Layer 5 of a small transformer language model trained on English Wikipedia (8 layers, counted from 0, width 128).
A neuron's activation on a vector x is SiLU(gate . x) times (in . x), where the dot is the dot product.
The model reads these tokens: "8" " |" " " "7" "9" "1" " |" " " "9" "3" "." "8" "3" "%" " |" " " "8" "5" "." "1" "4" "%" " |" " "

The vector x that enters this layer's MLP at each token. A number n stands for n times 0.041.
0 "8": -32 -13 -73 -65 -34 1 -46 -2 68 -38 3 -14 -35 -63 -25 -2 -1 -26 6 19 6 -25 45 -24 -10 63 5 20 10 -2 -15 -17 36 10 -4 22 9 -12 18 66 -2 -37 54 15 -14 23 -8 -39 -1 -22 -18 -1 -38 34 2 13 4 -30 -11 -14 1 8 35 -2 -38 -22 -2 31 -3 -31 33 17 -4 -2 46 28 -29 -48 17 16 -31 -8 18 -40 14 15 -17 -32 -13 59 31 32 18 -16 -29 7 27 44 9 7 -1 27 -48 -30 -23 7 -35 -18 -1 -28 -27 23 15 -8 26 -9 5 -3 44 33 -22 -44 -19 -7 7 26 12 -7
1 " |": -5 2 -57 -65 -53 -13 -26 -16 35 -36 -2 -8 -51 -58 -52 17 -8 -1 -2 4 11 -23 94 -34 1 62 9 15 2 -18 -10 -17 36 37 -36 18 -2 11 38 49 10 -24 47 27 -8 26 -6 -17 10 -22 -3 -53 -23 31 -7 27 32 -36 4 -6 8 8 38 -41 21 -12 10 7 -21 -17 8 25 -8 6 3 14 -38 -7 15 4 -17 -7 16 -45 6 -2 1 -28 -36 60 23 37 12 -27 7 9 9 38 28 12 -13 8 -56 -1 0 8 -16 -23 9 -14 -29 30 27 -26 16 -15 -9 -19 45 28 -10 -33 -29 5 9 24 10 2
2 " ": -3 3 -66 -52 -49 -23 -5 -40 23 -1 34 -13 -32 -55 -60 -13 3 -28 -17 -20 14 -34 77 10 12 51 -25 36 42 23 -45 -19 9 16 -12 20 -32 -19 -11 36 -15 -36 32 32 -29 34 16 -37 8 -17 -21 4 -1 26 -4 -11 44 -19 -38 0 15 32 15 -25 33 -46 25 45 38 7 30 -9 -11 -21 -9 -17 -39 -34 -2 17 -5 -10 0 -28 4 -11 -36 -27 18 23 34 21 17 44 13 -18 -21 6 17 26 -23 6 -35 -23 -37 13 1 -44 17 0 -34 11 3 16 38 7 -5 -6 27 50 -10 -51 8 33 -8 -5 -25 -13
3 "7": -25 -6 -39 -46 -49 27 -31 -43 28 -31 33 -28 0 -64 -40 -22 -22 -31 -9 12 24 -31 58 14 38 63 10 8 17 18 -32 -50 33 3 3 49 -57 12 3 18 1 -37 -5 20 11 24 -12 -36 2 -10 -7 -11 4 7 -37 7 19 -43 -46 -12 11 42 14 -3 -6 -31 -24 17 11 -1 -5 6 -32 -15 24 18 -13 -48 -35 20 -1 -13 13 -50 40 17 -66 -25 25 22 38 40 39 12 21 -6 3 16 28 6 -14 3 -33 -23 -44 5 -20 -22 -12 14 -28 -10 46 18 37 9 28 -1 -9 26 -9 -40 -13 37 1 13 -2 -11
4 "9": -23 -13 -70 -50 -21 10 -7 -50 0 -41 15 -52 23 -74 -36 -15 -35 -18 2 27 -4 2 35 15 16 54 -6 3 -18 2 -46 -58 28 -14 1 44 -74 20 1 10 -29 -14 18 30 7 10 5 -39 -18 -4 -15 -6 -8 -2 -36 -5 34 -31 -57 -3 7 32 17 23 -25 -15 -7 10 22 -4 5 25 -25 10 28 41 -38 -34 -24 15 -21 -46 43 -53 12 19 -61 -25 53 35 32 37 13 24 6 -17 10 -18 9 -24 -7 18 -15 -37 -31 5 -16 -11 -10 15 -12 13 17 11 45 -6 12 -21 27 19 5 -32 -13 22 -12 10 -4 -8
5 "1": -8 -34 -53 -40 17 -19 -30 -48 34 -37 12 -49 12 -66 -52 -3 -35 -20 32 24 -5 -6 21 6 -7 68 -3 16 -36 37 -35 -62 -7 4 3 30 -59 15 8 -14 -8 -25 11 13 9 25 -3 -32 -6 -7 -6 9 -12 18 -25 -2 24 3 -32 -4 -2 15 -10 53 -14 -22 6 16 20 -42 -3 33 8 2 10 23 -31 -32 -22 6 -23 -26 30 -56 29 32 -75 3 30 30 47 24 14 59 17 -39 -2 -37 -7 -38 19 -1 -12 -3 -59 -19 -6 4 0 -3 4 12 23 -10 24 12 9 -27 45 29 19 -22 -11 44 13 7 15 -15
6 " |": -5 -20 -59 -37 -24 -16 -9 -57 31 -30 -10 -24 -49 -65 -36 0 -29 -6 39 -19 21 -19 94 -23 16 85 7 25 3 7 -24 -49 38 7 -26 22 -32 28 13 -7 -14 -27 1 32 4 41 6 -23 26 -3 8 -45 -21 42 -11 13 21 -50 -25 -7 -12 14 7 9 16 -7 19 8 27 -33 -4 26 -11 23 -18 18 -19 16 7 -9 -22 -26 9 -50 32 -3 -35 0 11 26 45 24 -8 2 21 -24 -22 -3 4 4 -19 -6 -27 -7 -28 1 -13 -34 13 1 -13 -6 23 -3 -5 12 -14 -14 37 55 3 -15 -33 43 38 -2 8 -14
7 " ": -5 2 -66 -23 -18 -29 -1 -49 30 -3 26 -19 -29 -59 -60 -15 5 -34 13 -38 14 -34 56 15 20 65 -17 36 40 34 -49 -42 15 4 10 11 -31 1 -10 16 13 -26 21 36 -35 29 18 -46 29 -5 -19 -5 0 37 6 -14 30 -26 -40 2 -3 18 16 -8 13 -21 19 58 65 -10 17 1 -9 -13 -14 -11 -36 -23 -8 11 -11 -18 7 -21 13 1 -44 -12 16 27 31 22 3 54 19 -26 -16 -6 -2 23 -22 3 -24 -23 -48 -3 14 -60 8 0 -36 -6 15 13 41 14 -13 -12 28 60 -7 -37 -5 44 5 -15 -24 -23
8 "9": -29 -8 -56 -37 -17 21 0 -49 25 -10 18 -50 -3 -69 -32 -29 -15 -11 -3 -1 -4 -19 28 19 24 73 -13 -2 18 10 -40 -80 25 -11 18 55 -57 20 28 26 3 -25 9 37 -19 31 21 -41 9 24 -14 2 12 -10 -37 12 15 -35 -52 3 8 10 43 -7 -29 -14 -9 22 25 9 2 6 -49 -3 11 13 -18 -35 -23 13 -17 -20 28 -38 46 10 -70 -34 38 28 27 29 27 17 -5 -21 17 -1 37 -6 -16 13 -33 -15 -29 -1 -16 -40 -14 12 -42 -3 28 14 29 -2 9 -6 15 40 -18 -16 -10 33 7 27 -7 2
9 "3": -22 -19 -50 -65 -19 -3 4 -33 48 -53 17 -52 32 -75 -44 -25 -26 -35 27 18 1 -10 34 -4 19 71 -8 -3 -17 22 -32 -59 -4 6 8 43 -56 4 -5 1 0 -4 -10 16 7 26 5 -50 -9 -13 -3 9 6 -7 -22 0 39 -33 -67 -7 0 31 15 9 -15 -24 4 16 50 -8 4 13 -29 -6 31 31 -36 -44 -18 -5 -17 -38 19 -39 19 40 -57 -7 37 7 34 38 -1 42 31 -9 -21 0 12 -37 4 1 -16 -11 -47 -18 -17 -26 -5 18 -1 -8 21 -18 23 1 -7 -26 19 35 3 -17 -9 21 17 2 3 -2
10 ".": -15 -6 -56 -13 34 -17 -20 -63 58 19 4 -7 -25 -34 -45 9 -10 -4 26 -16 16 -20 16 -2 -3 72 -1 26 -20 14 -38 -48 6 5 -16 36 -65 5 1 -8 -21 -41 9 14 -4 69 23 -43 27 6 -36 1 -6 39 -17 -2 13 -30 -43 14 3 -12 8 18 9 -12 7 13 35 -2 16 15 -35 14 -21 19 -33 -26 -23 -18 -32 9 25 -27 49 15 -61 35 20 21 47 57 -22 44 21 -5 -32 25 16 -35 9 1 -13 48 -46 12 6 -27 15 23 -19 -19 33 3 10 10 8 -24 29 60 9 4 13 41 28 -28 32 -15
11 "8": -13 -14 -44 -28 5 -18 1 -58 41 -17 41 -43 14 -38 -31 -7 -11 -4 17 -6 20 4 18 -17 30 66 -33 35 -20 28 -34 -60 -18 -28 19 59 -64 33 6 42 -7 1 -1 13 -1 35 26 -53 9 -3 -29 -9 -5 20 -29 9 -15 -48 -33 11 13 5 27 11 11 -34 29 30 47 -40 -12 32 -28 21 22 -1 -19 -27 -10 -6 3 -13 51 -44 46 31 -72 10 28 38 27 44 0 6 26 -26 4 6 -31 6 10 3 -17 -9 -61 -1 -11 -22 23 36 -25 6 34 -2 1 11 5 14 29 44 16 -4 -7 8 -1 -5 -15 -28
12 "3": 4 -19 -32 -51 4 -24 12 -46 40 -47 35 -51 17 -50 -34 -1 -11 -13 -3 23 20 1 22 -18 13 75 -37 17 -24 29 -22 -57 -23 -6 9 43 -59 17 13 38 -15 10 -5 22 -6 11 10 -55 -3 -14 -19 8 2 28 -25 -17 16 -41 -36 4 -10 25 -7 4 -1 -35 34 20 43 -41 -4 36 -6 10 24 12 -22 -28 -7 -2 -12 -20 43 -37 8 62 -64 12 13 29 23 49 -13 18 38 -16 -1 1 -44 -20 21 20 -10 -6 -66 2 8 -23 12 39 -8 9 23 -7 11 7 -11 -9 44 51 27 -13 -3 1 5 -12 -32 -28
13 "%": 50 -3 -51 -28 -2 12 34 -53 32 5 45 -33 3 -36 -2 25 -25 -11 47 5 21 -45 19 -26 8 30 -15 -12 6 24 -8 -21 7 -18 -9 18 -28 28 8 28 -5 -31 -22 9 -56 59 -28 -51 25 20 9 9 17 26 -5 -1 22 -56 -56 35 1 -22 13 0 0 -6 38 24 19 -4 2 15 16 22 33 0 -55 -13 23 -49 -3 -6 26 -15 0 18 -41 17 26 47 26 31 -16 7 14 -40 -15 27 -4 -19 -31 18 -7 8 -48 13 -22 -38 24 32 -19 -3 -4 -23 0 -22 25 -20 48 91 -14 -43 -17 29 23 10 -23 -39
14 " |": 17 3 -41 -23 -39 -16 2 -52 33 -40 -9 -21 -42 -60 -17 7 -36 -5 3 6 25 -11 87 -32 52 80 -20 6 -4 6 -18 -22 14 9 -45 22 -46 35 17 11 -23 -8 -17 37 -28 45 16 -12 32 20 0 -15 -9 43 -12 -16 23 -67 -28 -8 -11 10 18 -20 21 -27 39 10 21 -14 -13 17 -12 22 -3 8 -17 29 14 -15 -16 2 17 -32 -11 -1 -27 -6 -9 36 42 -6 10 -24 19 -40 -44 31 15 0 -30 18 -15 5 -29 5 9 -55 10 34 -8 4 8 -4 -15 -9 -12 6 37 59 -15 -19 -21 29 45 26 -13 -7
15 " ": 5 6 -53 -31 -36 -23 -5 -38 30 -4 33 -10 -12 -50 -39 -9 2 -30 -27 -5 28 -33 54 5 42 51 -40 30 27 26 -47 -13 -11 5 -13 27 -42 -12 -26 34 -19 -13 17 34 -53 31 37 -33 28 5 -15 20 19 20 -9 -19 36 -26 -35 16 8 30 25 -24 21 -46 33 60 49 17 9 -13 -12 -14 -5 -12 -40 -8 0 -9 -4 12 22 -12 -12 -1 -45 -11 7 29 37 -3 24 42 3 -39 -38 25 16 10 -28 22 -25 -3 -33 10 28 -63 15 25 -46 9 17 23 29 -3 -5 -4 35 64 -25 -42 20 24 19 -19 -34 -11
16 "8": -46 -14 -39 -27 -42 15 -25 -58 46 -40 41 -33 37 -39 -28 -22 -26 -26 -14 33 3 -14 30 -1 42 64 -3 16 -4 18 -36 -60 2 -7 2 50 -71 14 -26 29 -24 -9 1 12 -2 33 26 -22 1 -6 -18 29 24 -22 -34 -3 6 -49 -46 11 9 21 38 -12 -25 -48 6 46 24 12 -13 2 -33 -12 1 17 3 -28 -30 -5 -28 13 35 -36 41 16 -67 -16 37 29 31 19 46 7 3 -12 -17 12 20 0 -17 16 -34 -5 -27 0 -4 -38 -6 43 -46 22 35 22 16 9 37 -2 1 25 -19 -21 -1 16 15 28 -17 11
17 "5": -12 -24 -41 -44 -39 -2 -32 -61 31 -49 16 -45 43 -47 -28 -5 -40 -30 -6 28 13 -7 36 -8 15 58 -12 11 -37 29 -46 -43 -1 -19 10 52 -73 21 -20 1 -58 7 13 5 24 -5 11 -15 -6 -16 -2 1 14 -10 -38 -14 32 -35 -48 2 -13 35 14 4 -17 -43 5 45 25 4 -16 9 -9 -23 6 33 -11 -22 -23 -4 -23 -15 39 -36 23 25 -62 4 45 36 44 26 20 31 7 -11 -39 -2 7 -39 12 19 -10 -22 -38 -7 -15 -21 -11 34 -2 18 39 -10 21 9 18 -26 18 34 -23 -28 -10 26 28 16 -21 -9
18 ".": 0 -5 -42 -9 8 -9 -22 -64 46 7 29 1 -14 -37 -37 7 -20 2 9 -7 17 -20 12 7 0 71 -1 26 -20 13 -37 -38 2 -3 -18 15 -68 12 -38 -9 -37 -43 24 10 -6 52 26 -29 24 6 -29 6 -2 33 -28 3 9 -26 -48 5 7 -2 -13 7 9 -22 8 19 31 -6 13 15 -20 20 -32 31 -24 -25 -27 -13 -31 25 39 -25 50 18 -63 58 35 23 57 62 -27 38 17 -8 -41 24 4 -50 16 9 -2 39 -27 21 3 -20 12 35 -17 -11 36 7 12 26 14 -16 33 72 -4 -3 17 42 20 -20 19 -3
19 "1": 9 -17 -18 -27 -7 -14 -3 -53 42 -9 52 -41 22 -31 -37 -6 -18 4 -13 -10 32 -6 10 -6 23 55 -38 32 -25 30 -37 -61 -23 -19 12 53 -65 37 -6 38 -8 -8 2 22 11 23 31 -37 9 3 -20 7 -7 16 -28 16 0 -20 -27 17 4 9 -11 11 9 -39 39 27 30 -53 -5 33 -5 11 11 10 -18 -22 -21 6 11 9 72 -40 45 43 -77 17 27 46 33 27 5 13 43 -36 -2 -9 -29 -29 22 1 -18 -8 -69 4 5 -27 -1 44 -17 19 12 2 -5 24 6 1 43 42 4 -18 -2 32 7 16 -12 -28
20 "4": 3 -25 -19 -29 -13 -15 2 -56 38 -26 33 -52 25 -35 -23 -6 -23 -5 -12 22 21 12 19 -17 5 68 -25 19 -30 40 -32 -61 8 -15 9 34 -47 21 -5 42 -38 14 -3 27 19 -10 31 -47 -2 -10 -25 5 12 21 -16 -12 9 -44 -39 -2 -7 19 -10 -9 8 -41 42 33 40 -33 -18 38 -1 -1 15 24 -4 -10 -13 9 -11 -8 64 -31 20 63 -64 9 12 32 27 48 3 0 46 -25 5 -4 -32 -30 7 34 -22 -16 -66 13 32 -31 2 48 -14 23 13 1 12 9 7 -3 44 34 16 -22 -21 17 11 -6 -37 -22
21 "%": 42 5 -41 -21 -15 18 27 -55 26 9 55 -34 9 -39 10 23 -31 -7 42 4 18 -47 22 -22 6 21 -14 -17 8 24 -16 -16 9 -23 -14 11 -21 35 1 23 -6 -35 -26 7 -47 48 -23 -49 26 26 15 13 27 25 -11 -1 19 -52 -55 32 3 -19 -6 -1 9 -4 42 27 23 -4 2 17 21 23 30 9 -47 -9 26 -54 -1 4 42 -14 1 21 -40 25 26 47 33 29 -13 10 8 -42 -21 24 -7 -32 -33 19 -1 -1 -47 18 -19 -37 24 43 -14 4 -9 -28 1 -14 25 -18 42 87 -26 -45 -18 31 31 17 -28 -37
22 " |": 13 8 -31 -15 -52 -12 -6 -56 30 -38 -4 -20 -38 -60 -8 9 -44 -5 -2 5 25 -14 89 -31 50 69 -21 3 -4 4 -23 -16 18 0 -47 9 -42 42 4 6 -23 -9 -18 32 -23 33 24 -10 32 21 5 -11 -5 35 -17 -14 16 -58 -28 -12 -6 10 6 -21 29 -23 42 16 22 -22 -11 19 -5 24 -3 17 -11 36 16 -25 -14 12 31 -32 -7 -1 -28 4 -10 34 49 -4 10 -19 14 -43 -51 28 7 -11 -30 22 -8 -4 -24 5 13 -56 8 50 -2 10 1 -4 -13 -4 -8 5 35 61 -28 -19 -18 29 52 34 -12 -7
23 " ": 4 11 -48 -19 -41 -16 -11 -44 32 -2 35 -13 -10 -49 -34 -8 -5 -28 -34 -10 29 -35 48 4 38 44 -39 31 31 26 -47 -13 -10 0 -15 18 -38 -3 -38 28 -17 -14 15 38 -54 18 43 -34 31 -1 -13 18 21 19 -7 -18 30 -19 -33 16 8 32 14 -29 24 -41 37 68 55 9 11 -11 -6 -16 -5 -6 -39 -5 1 -17 -6 20 30 -8 -11 0 -49 -2 9 24 37 -2 25 39 0 -43 -47 24 9 4 -29 27 -20 -8 -27 3 29 -65 9 33 -41 17 19 21 28 5 -4 -9 32 68 -28 -43 22 23 24 -15 -35 -10

Each question shows the input weights of one neuron of the MLP. A number n stands for n times 0.0069.

n147 gate: -3 16 10 -9 -33 -22 5 -33 4 -14 -12 2 36 -46 7 -7 14 -22 15 -3 10 -7 33 21 33 -39 17 20 22 -3 -12 2 -14 55 1 -16 -38 14 35 -1 -46 9 13 2 33 -4 36 -7 13 -8 15 8 17 2 24 7 -29 22 17 -6 -44 8 13 -2 6 -14 -5 -16 -11 -14 4 -9 23 33 4 1 -6 3 -21 37 -9 13 -12 -6 -16 -33 -4 3 -26 -6 -38 -62 3 50 -1 -14 -31 23 44 26 10 -12 -1 5 19 19 -9 -14 -13 25 -1 -13 -5 -25 -32 16 12 -24 35 9 30 21 24 -17 -16 49 8 -19
n147 in: 10 -27 -40 -17 7 3 -10 -3 7 10 -8 -21 26 -7 -29 -52 6 -33 4 -1 -5 -7 -9 -22 5 7 -40 24 1 -44 -21 -14 -14 -21 -26 34 -20 3 6 -55 11 5 -11 -16 -50 4 -38 15 11 -15 3 25 -11 -1 10 26 -1 1 20 54 5 23 21 -23 27 65 5 -11 -5 20 24 12 -10 -20 15 -18 25 8 -20 50 8 -10 -1 -1 -1 -24 14 -35 35 -10 0 -22 15 -9 11 12 18 21 -28 8 -6 29 15 40 31 -13 -16 -23 5 6 -32 7 8 15 28 -16 -20 37 -41 -2 -53 9 -23 53 -13 -3 30 10
Its three highest activations, in order, are on tokens 15 " ", 2 " ", 23 " "

n129 gate: -14 -8 -17 1 13 -14 -18 7 -5 24 -26 -24 6 -7 3 -4 -1 -24 -15 7 0 37 31 8 14 2 -28 3 0 -22 -9 -1 -38 -26 21 25 -8 -10 3 -10 -9 11 -2 -1 -1 58 -24 -19 -1 -22 -13 -31 -23 -37 6 -32 -2 -25 14 6 26 16 -30 10 -10 25 -9 8 17 10 36 -11 9 -4 19 5 15 -7 -16 2 -2 3 -23 -24 7 -23 3 4 -28 -2 -1 4 -27 -13 -21 -17 25 -37 -24 24 35 -4 -6 26 -7 -8 -34 10 -14 -9 23 -18 24 8 13 -39 -7 -8 6 7 7 -10 16 6 -25 22 16 -11
n129 in: -17 16 -12 -9 -17 7 14 -36 1 18 -50 18 -18 -4 -25 -8 35 -20 -46 -1 7 17 14 -27 -25 -29 0 -1 6 -25 -4 28 -10 21 -6 14 -20 -4 24 -12 21 -29 11 23 8 16 20 -4 -10 -23 5 -20 -22 1 16 14 -5 -33 13 2 -15 4 -12 6 3 -16 -50 34 23 -39 -26 -2 29 -9 2 -4 -21 6 -11 -2 3 -43 4 10 13 1 -7 -5 13 9 -5 -24 -4 33 -3 -14 28 -17 -6 -18 -43 4 -5 14 17 12 -22 -19 2 -30 -4 20 -12 2 -3 5 -6 30 9 -15 -15 26 -23 2 1 9 1 -7
Its three highest activations, in order, are on tokens 0 "8", 4 "9", 5 "1"

n98 gate: 11 12 -8 24 10 -27 24 -50 19 1 12 -18 8 -14 6 -11 -10 -10 5 3 34 32 31 5 3 14 11 -18 1 -11 16 11 34 18 -33 -25 -32 16 15 5 10 2 -5 43 -15 -25 -22 -9 -25 0 -1 22 -15 -21 -52 -2 -7 -37 10 34 0 -18 -29 -11 40 8 8 -33 31 9 -44 -4 3 16 -3 -32 -14 28 -11 -10 -31 -21 8 0 12 -13 7 -17 -8 -26 9 -7 -25 -20 26 -12 29 17 -34 -14 -15 -8 24 24 22 -15 28 -13 30 -6 -12 16 -16 8 -12 -7 -12 1 -10 36 20 -17 13 20 -12 -17 -4 -3
n98 in: -1 28 -21 33 7 -27 3 -25 -33 -33 16 -29 17 -40 12 12 -3 -14 3 58 11 14 -20 -25 -14 4 1 26 4 -1 40 18 8 -23 -3 -48 -17 -32 16 17 -21 3 3 22 3 4 -10 8 21 13 -26 -23 -3 -16 -27 26 -23 -2 -2 -9 -11 -8 18 25 10 -10 -6 11 14 2 -36 -44 59 21 -3 4 4 46 -10 -50 21 -24 6 -28 5 21 1 0 7 -14 28 9 7 -19 2 -22 6 -3 -6 -51 -11 -17 2 -7 23 -2 39 26 -11 35 -29 -6 -57 -33 -3 34 -8 9 0 27 26 3 2 41 23 2 -30 -24
On which token does it fire most, and how strongly? 22 " |", at about 16

n2 gate: 9 13 14 -1 34 -16 10 38 -8 -26 1 19 -13 8 2 13 -1 -11 -28 26 -16 17 0 22 -16 1 31 12 -13 6 -48 -4 -3 18 12 28 -34 -21 -8 4 8 -4 15 -11 19 -5 37 -26 11 6 -21 18 -27 -7 -12 -1 -49 -3 -18 -56 14 -28 44 -12 1 8 15 -24 8 2 23 -9 -16 -18 41 3 47 -13 -9 -4 -25 -21 -6 -50 14 -33 -1 -1 -23 -6 -5 -10 1 -13 24 -26 -31 21 18 -5 -6 32 4 0 6 -12 21 -31 -13 23 23 -14 1 -12 -10 -3 25 -22 20 27 -15 67 35 32 -5 25 26 16
n2 in: -31 47 -3 34 -8 20 29 -11 -6 -41 40 -16 18 6 9 -21 5 -33 0 12 -3 24 -28 -14 10 6 23 28 -4 17 -5 9 -29 -18 11 -1 39 11 -11 -4 -1 17 -8 8 -19 -14 -48 -11 -13 -9 5 -19 -26 0 -20 -37 24 -7 23 -17 -11 -33 1 2 34 -21 21 -15 -13 11 -31 -9 8 2 1 32 27 20 11 -2 -27 -10 5 -59 -4 -9 28 20 -17 17 41 -3 -7 2 -16 -21 4 11 28 -5 -28 -34 4 -22 -5 22 13 -4 -10 -8 -21 -32 -39 10 20 4 0 -10 -10 12 -22 29 -1 38 24 3 -7 7
Its two highest activations, in order, are on tokens 22 " |", 14 " |"

n31 gate: 21 -18 -23 21 -3 1 3 14 -5 1 2 1 -15 28 31 -15 18 -7 -27 -21 21 14 25 -6 46 -3 -16 20 -20 -44 -9 -11 -62 -26 -37 20 14 -6 -13 4 16 -37 -1 -9 22 -10 -3 -3 20 7 15 21 10 -7 -8 -24 -10 -37 -14 11 -3 20 39 6 14 3 -15 11 -7 -42 -36 -39 6 11 -7 7 -32 12 -24 -44 46 -49 6 -42 4 0 -27 6 23 1 16 -8 9 -2 -77 -19 4 -32 -38 -7 21 -4 15 -34 49 -29 -7 13 -1 -9 -22 -6 18 -16 14 -2 -15 9 -51 10 -7 10 -26 1 -20 -17 24 -53
n31 in: -9 1 10 -1 14 -12 11 -24 -1 0 -44 -11 -18 -11 -25 21 6 -5 -1 16 23 -17 -16 -13 25 3 24 -37 -3 18 6 -8 -4 -6 1 46 -19 25 -12 52 10 28 22 23 32 36 -19 28 -43 16 -22 -9 -7 58 15 -24 16 -4 -38 -21 4 25 18 8 7 24 20 -9 30 12 16 -55 -11 3 -6 15 0 8 41 13 24 9 11 7 -8 -54 31 46 -24 -17 -33 16 -12 -45 -16 -60 -1 -22 -11 -3 29 -5 3 25 -5 -6 -19 1 9 -38 15 15 4 -5 0 25 -18 -16 48 -25 29 26 -26 26 -22 -20 70 -24
Its two highest activations, in order, are on tokens 11 "8", 6 " |"

n93 gate: -4 44 1 21 13 41 -18 -24 -24 -20 -8 7 19 29 -20 5 -23 -7 6 -31 -13 -7 11 14 -30 -13 -6 -1 33 47 -1 3 10 4 -8 31 24 17 -28 22 -12 -44 26 6 -8 4 1 9 -1 8 -22 -12 18 9 -26 -27 -2 -38 -5 -17 -25 -6 -25 -19 9 31 -32 7 28 17 26 -29 21 -15 -10 -1 26 -6 34 -31 -22 -5 46 -6 7 51 15 13 70 9 -23 -8 37 -25 23 15 15 -7 31 23 30 -1 -7 -9 -47 7 7 46 9 -7 -11 12 -12 8 -5 -21 -19 -38 -23 -3 -8 18 -40 -1 1 -20 20 10
n93 in: 12 -23 17 -29 -9 -28 -1 34 -1 -1 -15 -32 13 19 -9 20 -26 22 -1 -15 14 23 -12 14 4 22 21 36 -18 6 -1 -8 6 6 -18 6 1 14 6 19 -32 -18 9 -13 25 -34 19 -19 27 0 40 -20 -27 54 -1 15 7 43 -18 -24 -29 12 2 -23 -24 -3 -5 9 15 -17 18 29 -6 3 8 21 -28 17 42 28 -4 10 29 -23 -1 5 -2 -2 8 5 -16 -32 11 30 -40 10 -54 0 -25 15 -1 23 17 -19 29 -5 -23 -32 -43 -3 -15 1 8 -11 -4 -9 -9 -6 1 -22 13 26 13 -18 14 8 -10 -14
On which token does it fire most? 17 "5"

n14 gate: 30 5 27 10 0 1 -52 8 -5 1 -26 -61 6 -3 -40 -9 -32 6 -35 -17 -16 -35 20 26 -11 -2 47 15 -18 -38 -1 42 25 -18 41 -14 24 -39 24 6 -13 -17 14 -25 23 -25 -28 -5 -12 3 22 1 -15 -17 33 5 -5 3 -5 13 -38 -8 -40 -9 -12 -15 -6 0 21 -12 14 18 -5 6 1 6 -10 10 -6 -34 8 -26 -21 33 32 40 -43 36 -15 11 10 32 -20 -10 -15 -4 30 -6 -26 -4 7 -22 16 -25 -20 10 -7 -13 -8 16 25 -11 -17 -9 -39 10 -42 -12 65 3 -7 -8 21 22 -2 -4 21 29
n14 in: 12 34 -6 -27 16 28 -13 16 -16 -8 32 -14 -23 46 -28 -28 -10 24 1 -9 15 3 -57 3 -27 -18 5 -10 -41 4 10 29 11 -15 -12 13 -23 -11 -31 24 -37 -9 10 67 4 8 56 -8 -1 11 19 -1 -24 10 -7 -2 -8 -12 0 20 20 42 -1 -3 35 -9 -10 -13 31 6 -30 1 -7 3 18 -10 17 8 -4 14 16 -17 -23 9 11 -9 -29 11 -35 -14 9 40 -12 32 -34 43 -63 20 9 -43 -14 -37 -29 18 8 10 4 42 17 -7 -14 20 -8 1 6 38 2 -46 36 6 -6 17 34 7 34 -17 -39 18
On which token does it fire most? 18 "."

n48 gate: 26 30 7 4 -37 -2 -20 -27 7 8 -21 2 -13 -7 -13 5 -14 -13 -7 -18 13 28 0 5 -15 -39 -19 -7 14 -9 -9 -15 -29 27 18 -22 26 18 27 11 -14 13 -1 -3 19 -2 42 -46 -12 -4 24 -18 -22 -5 55 -23 -24 16 -12 -11 4 -10 20 12 -28 -18 53 20 -7 0 7 34 -1 6 25 22 4 -25 -16 14 33 18 -15 14 -4 5 3 -28 -2 -8 -44 -6 16 23 21 -11 -40 38 -22 3 -27 -24 1 20 22 8 7 23 -21 -1 -12 16 21 1 -6 5 -13 -15 20 22 -1 19 1 -18 -6 16 0 -6
n48 in: 22 -8 8 -2 40 -18 -12 -26 -25 -12 28 38 1 -18 -11 2 -9 8 6 -20 -6 -34 15 8 -27 23 20 20 -31 7 27 -7 -2 -9 11 -26 -31 -9 15 -15 30 17 -6 -20 9 45 -1 4 20 40 -13 10 8 -24 20 3 -7 -26 19 8 35 -17 -13 34 13 -31 -11 -30 -28 -19 -29 -29 16 13 4 -19 -1 -15 -64 -12 -5 -16 21 22 -22 4 -1 -16 47 -12 20 8 -3 -14 28 20 0 13 -32 1 -43 36 -12 -14 -30 -16 11 18 19 7 17 36 3 -30 -7 10 -18 2 -53 3 -8 -26 1 -1 18 -3 -14 37
On which token does it fire most? 19 "1"

n139 gate: 13 4 7 15 -14 15 -13 18 59 -3 7 -17 -12 15 -16 1 -21 -5 -4 -21 26 15 5 12 13 10 -28 -24 33 1 1 3 -11 -4 2 -8 4 2 13 1 -7 -31 -37 -15 -7 40 -10 -10 22 14 -7 19 -2 -26 -15 17 15 -19 2 3 13 -4 12 -3 -7 -8 -11 -16 18 21 20 23 5 -27 -10 3 20 -33 19 6 12 -5 38 10 24 11 3 -8 1 15 6 11 19 -21 4 16 12 12 9 2 9 4 -11 -15 18 20 16 -30 -1 -23 -5 -12 -23 -3 -33 -5 -5 -4 37 -9 20 -15 9 15 18 -4 28 8
n139 in: -18 -28 6 -12 44 -14 -10 16 0 -4 27 -6 2 -13 -9 -23 16 10 13 10 -34 -31 -7 -23 -17 -18 2 20 9 2 -16 27 19 -1 18 2 6 -45 7 -13 32 18 7 16 24 11 -1 -13 -5 21 -3 1 -4 40 9 12 -2 10 -25 4 -30 -9 -9 -4 -9 -4 -23 -30 11 -8 11 -3 -9 -20 25 -16 23 12 -14 23 10 1 15 -11 -27 -15 34 -13 -4 -19 27 2 -62 24 9 7 -19 18 -8 -33 22 6 -16 8 -23 -1 -1 5 5 2 5 -23 7 7 -17 -6 4 7 -15 27 24 52 -17 -3 0 17 29 30
On which token does it fire most, and how strongly? 10 ".", at about 3.1

n39 gate: 24 50 -16 -24 19 32 4 52 -9 8 2 -26 4 6 -11 0 -1 8 -18 -1 35 -20 -18 -2 2 -26 6 -2 -9 -22 5 -54 -15 32 -14 -27 18 -17 13 -2 -40 -35 -20 -22 -3 -14 -6 -32 -31 10 -10 24 12 1 7 24 -14 1 20 -13 23 -6 -25 -22 -20 0 23 46 -30 27 6 2 9 -9 22 -25 -8 -29 -3 44 -2 4 4 5 -1 -23 20 -9 -15 -10 18 -13 38 -10 27 7 -11 13 -4 11 9 20 -21 -32 3 -20 6 5 -29 50 27 2 12 37 24 4 -15 0 12 -20 -12 30 -6 -22 -24 -10 1 4
n39 in: 12 16 -26 -15 -15 -6 -1 12 33 -7 -7 -5 13 33 -25 -5 -35 -14 -18 -2 22 -1 35 -25 1 -58 -3 -16 -3 -6 29 -6 -4 41 6 1 11 -26 2 -42 -7 -34 16 14 -18 23 -8 30 -35 -18 -45 13 -5 -24 35 -21 -2 -26 3 -10 17 -23 -13 11 33 14 36 -27 16 -30 9 -3 39 -6 35 -31 -27 -3 19 17 17 -11 9 -33 -1 -32 -9 32 8 28 -30 2 2 -26 16 1 -25 30 -10 -14 -2 -30 30 -16 14 -8 51 -19 6 -12 6 21 7 22 -22 26 -28 9 15 -9 24 -42 -3 -5 -11 -27 18 -30
On which token does it fire most, and how strongly? 8 "9", at about 1